Layer 4 of a small transformer language model trained on English Wikipedia (8 layers, counted from 0, width 128).
A neuron's activation on a vector x is GELU(weights . x), where the dot is the dot product.
The model reads these tokens: " 12" "," "72" "4" " |" " "

The vector x that enters this layer's MLP at each token. A number n stands for n times 0.036.
0 " 12": 3 21 10 14 -21 36 -34 30 37 13 3 -27 19 4 -24 -9 -30 -11 21 27 -1 -46 4 -11 64 11 -10 -8 34 11 -13 7 -3 47 8 12 -33 43 -5 10 -8 -10 -8 20 -6 -28 -10 23 5 -95 14 21 -18 -6 11 -2 -32 -10 17 -3 -1 -19 30 -13 15 28 26 10 11 -6 -20 -26 8 -2 42 24 -20 21 12 -37 -15 -3 -54 -55 27 13 -15 -26 -14 -2 -30 29 44 27 8 4 -47 7 -26 -11 33 -4 13 6 11 7 -10 -15 5 7 -4 -3 -25 43 -16 -19 12 11 -19 28 -46 13 -47 10 13 -10 -21 1
1 ",": 2 19 -9 -7 -31 72 20 0 31 -2 -11 -19 -8 3 -26 11 -19 37 18 54 -5 -27 -26 7 10 -20 -25 -21 56 -2 -19 36 6 26 -35 10 -14 32 5 36 -4 -26 -34 -23 19 -12 7 34 -31 2 2 15 -25 -21 4 -27 -16 -14 19 22 8 2 33 -16 18 -27 -3 13 -11 -24 -9 -44 -14 -16 38 25 -43 -7 9 -48 18 33 49 -26 17 -1 34 -8 -24 5 2 42 13 17 18 6 -10 18 2 12 3 25 21 19 27 -20 -25 26 -39 11 19 -16 19 -10 -8 -15 20 -6 -44 -20 -35 13 -38 -1 -63 16 -52 15
2 "72": -9 -13 -18 -2 -44 33 15 -14 44 -1 -9 -32 -15 2 -18 1 25 23 28 35 -23 -15 -15 29 -2 11 -4 -12 54 5 -40 29 21 24 -28 -5 -34 25 24 47 -32 -16 -46 -4 48 -2 9 -4 -64 -15 -13 -15 0 1 3 3 -4 13 13 0 25 6 35 -24 24 -24 25 23 5 12 36 -47 -42 -15 30 21 -35 13 15 -10 22 45 20 -7 -3 3 6 -26 6 20 -9 24 -15 48 7 33 -28 12 -7 22 23 15 45 -7 6 -45 -42 8 -5 20 27 -39 0 0 -1 -23 -7 -34 -55 -26 -33 14 -15 -18 -42 24 -39 37
3 "4": 9 -11 23 5 -24 37 21 -8 16 19 -12 -60 -13 1 -17 12 22 19 11 34 -20 -9 -13 24 -7 -25 -33 -30 35 -1 -35 14 21 22 -15 -9 -6 44 11 32 -15 -7 -41 -10 47 -9 9 -10 -18 -22 -2 1 -5 -16 -13 -5 7 -15 -17 13 22 -8 50 -23 35 -31 13 32 -8 -3 23 -19 -52 6 40 7 -29 5 5 -17 46 41 -7 -27 -3 -13 11 -36 17 33 -16 43 3 47 8 24 -49 5 14 26 32 2 54 -13 18 -22 -53 0 1 35 22 -44 21 -13 -4 -3 0 -17 -39 -36 -22 -14 -30 -20 -60 19 -10 61
4 " |": -6 1 3 -10 -19 77 12 -7 8 13 -11 -28 -7 -5 -17 17 -9 28 1 20 -16 10 -17 33 -2 -22 -41 -19 32 0 -21 6 5 18 -29 6 5 37 -11 46 -7 -17 -38 9 36 -22 13 8 -15 -17 -17 7 -16 -11 -11 -34 -9 -7 -2 3 36 -37 1 -33 -8 -20 40 36 1 -13 20 -30 -69 -2 41 18 -24 -12 -13 -21 50 49 7 -15 14 -12 42 -22 27 8 -11 42 3 15 9 15 -37 9 5 37 32 5 39 0 23 -17 -17 -14 -6 11 41 -33 35 -4 -31 -22 21 16 -35 1 -24 3 -41 -14 -63 17 -28 36
5 " ": -2 26 2 0 -36 35 17 -17 36 18 -13 -31 -16 -16 -12 15 -14 17 36 24 1 -11 -26 36 0 -19 -37 -27 34 -19 -49 23 18 22 -35 -4 -3 27 -12 42 -4 -4 -15 -2 34 -8 18 1 -41 -7 -8 25 -22 -18 -2 -20 -8 10 -13 5 25 -27 4 -15 -12 -1 15 48 -34 -7 38 -31 -37 -12 28 18 -32 -20 -19 -18 48 36 20 11 23 -12 3 -25 -4 10 -4 32 6 18 26 10 -9 10 1 61 37 31 61 -41 19 -37 -28 -3 -24 23 14 -28 35 7 -29 -6 -4 30 -30 2 -11 6 -32 -7 -46 34 -54 15

Each question shows the input weights of one neuron of the MLP. A number n stands for n times 0.0089.

n7: 38 31 23 -5 -4 17 -16 6 29 0 35 34 -7 36 36 -9 16 -15 -9 -11 13 9 -5 12 19 -9 -1 -32 15 -1 -36 -9 43 -1 20 -20 -14 0 -11 18 -5 20 4 23 -29 -9 -4 30 2 13 2 -16 -40 2 -23 18 -10 17 -35 30 -9 10 -1 1 11 -1 -41 -5 -8 -20 -2 35 9 12 -43 13 21 -46 7 13 31 -40 23 -13 17 -5 -42 24 42 -22 36 7 6 -21 -24 -10 -21 -16 14 9 1 -6 -30 -38 2 13 -16 -22 -45 14 -11 22 -14 4 9 -7 20 13 18 3 -12 4 -51 -14 -38 -4 1 -23
On which token does it fire most, and how strongly? 5 " ", at about 0.18

n379: -2 -35 20 16 21 0 -5 -1 15 -15 -2 15 7 26 -17 4 -25 4 -1 27 -10 14 5 -16 33 -2 15 -25 -15 -23 12 -4 0 -7 -6 18 26 4 -7 -7 -16 -4 -13 -21 -12 1 8 0 -24 -2 5 -7 4 24 -3 0 2 -16 6 12 -3 14 -15 -21 18 -17 -19 -26 29 -21 3 -10 -8 -27 3 -27 -29 -5 14 13 -10 -11 17 -3 11 15 6 -25 -6 -4 10 -22 -3 12 6 -6 10 11 20 26 -2 -13 -11 -4 11 6 -2 22 -1 20 15 5 -19 3 -23 -2 -4 10 2 11 0 -5 18 -12 36 1 8 8
On which token does it fire most, and how strongly? 1 ",", at about 0.06

n265: 26 -50 11 38 3 -16 -14 -8 -1 -5 -22 -32 -36 30 -5 1 17 14 -19 -21 9 5 -1 -32 2 -22 23 -9 -8 -14 -10 40 58 25 15 -39 3 -6 4 -1 -53 -2 -22 -19 0 0 19 -12 -7 -13 23 15 33 -14 29 -10 7 1 19 -37 19 -5 -26 -2 -25 -12 -38 15 9 32 -20 53 11 27 -10 7 -26 -1 -32 10 3 0 -29 -9 -18 33 -14 -14 25 41 25 -30 -15 -31 -3 40 18 -27 -4 -8 1 3 38 -3 -21 -1 17 11 -8 -14 27 16 3 9 26 -17 -36 -28 23 22 13 14 -4 4 -3 -3 -10 8
On which token does it fire most? 2 "72"

n25: 17 -25 38 -40 19 -14 8 -30 29 5 25 10 15 15 -25 -31 8 -9 18 -22 11 2 18 -4 -16 22 1 14 28 7 -5 2 -39 24 -1 -45 -1 -24 3 16 -11 -16 -6 2 20 6 29 -8 -14 -21 16 -1 28 27 -21 -17 17 1 5 19 36 26 9 -16 -10 0 -9 5 -3 10 -13 29 26 11 -16 -14 3 -3 -27 19 16 1 14 -13 8 -24 8 -9 -12 7 8 -36 -26 3 17 -3 -3 23 17 -9 -24 -18 4 12 3 34 -3 -3 6 6 -8 -14 4 -14 13 -18 11 -9 -30 17 -8 -4 -26 8 40 -1 -14 3
On which token does it fire most, and how strongly? 2 "72", at about 0.24

n188: -23 -3 10 6 14 -24 23 17 7 12 21 14 5 11 -19 -4 -18 10 3 -2 -10 23 3 -6 4 3 -4 9 -4 0 -2 7 1 -8 -6 11 -2 2 2 -2 0 13 5 -26 17 35 -21 13 2 -15 48 -13 10 17 -14 0 6 -2 -9 -19 11 -28 28 -3 11 -29 19 -23 14 -16 20 3 1 -1 3 -11 -25 -11 23 -9 0 16 10 4 -24 9 -23 5 4 0 -28 0 4 11 -10 -10 8 -22 18 -7 15 -30 -21 -11 -10 11 5 20 -6 26 3 12 -32 18 15 -28 8 -27 1 -2 8 -7 -3 -36 -12 7 5 4
Its two highest activations, in order, are on tokens 3 "4", 2 "72"

n256: -25 0 24 4 27 14 17 33 -45 6 -9 5 3 -16 16 26 -2 11 -31 -6 -12 3 14 -14 2 21 -15 -15 7 9 2 -4 -9 -6 9 4 11 -18 4 -9 18 -2 10 -15 22 0 -5 -22 7 -24 11 -11 -9 -5 -1 28 -7 -38 -13 -2 10 -21 -15 13 -1 16 35 16 24 7 -10 12 -3 4 -7 5 19 -5 -2 -9 8 -2 0 -12 -8 -17 0 13 4 -12 -10 -11 8 18 -4 -14 -9 -3 -3 -23 15 -13 9 11 12 11 1 -12 -10 -8 9 -4 15 -26 -11 14 20 -3 2 11 10 -7 -18 -23 -18 -3 1 8
Its two highest activations, in order, are on tokens 4 " |", 3 "4"

n257: -7 -32 11 15 -14 -11 15 26 -9 22 8 3 -2 6 35 18 -17 22 14 28 -13 14 6 -5 -43 -11 28 -7 -34 -9 1 32 39 10 14 -6 4 -3 -15 13 30 18 -30 62 -28 20 -7 -1 -6 10 -12 13 -51 -29 -29 -5 -1 23 -13 2 -22 -2 -34 16 -33 8 4 51 -20 7 -17 -1 11 13 -2 31 1 -1 -18 -7 -3 -10 -7 -30 10 -7 1 -15 -35 4 -9 -17 -16 2 -6 -23 3 8 22 -13 -23 7 6 -3 -17 -6 6 -26 12 -17 -22 1 36 -1 13 24 16 18 5 9 -32 33 -19 1 18 -13 -1 0
On which token does it fire most, and how strongly? 5 " ", at about 0.56

n344: 6 6 -13 -4 20 2 19 30 5 1 9 -13 26 -4 -4 19 22 -26 -14 -23 13 -13 6 18 -13 -17 9 -9 -10 -24 -3 18 21 29 -25 -1 -40 -37 -15 -5 -37 33 26 -24 14 14 8 -19 -3 12 -13 27 -18 -6 -13 26 19 -39 -3 -5 -43 -29 41 20 15 -15 22 -16 38 -7 7 -31 -4 -10 15 3 23 -9 -23 15 -3 -9 -10 -1 -33 -23 -2 29 17 31 -19 5 -21 -22 3 -1 3 -24 3 21 39 -2 10 -2 1 52 10 25 -4 -50 -26 6 22 27 10 1 16 -19 -2 4 -27 -6 -9 -9 -15 -15 -13 -24
On which token does it fire most, and how strongly? 3 "4", at about 0.16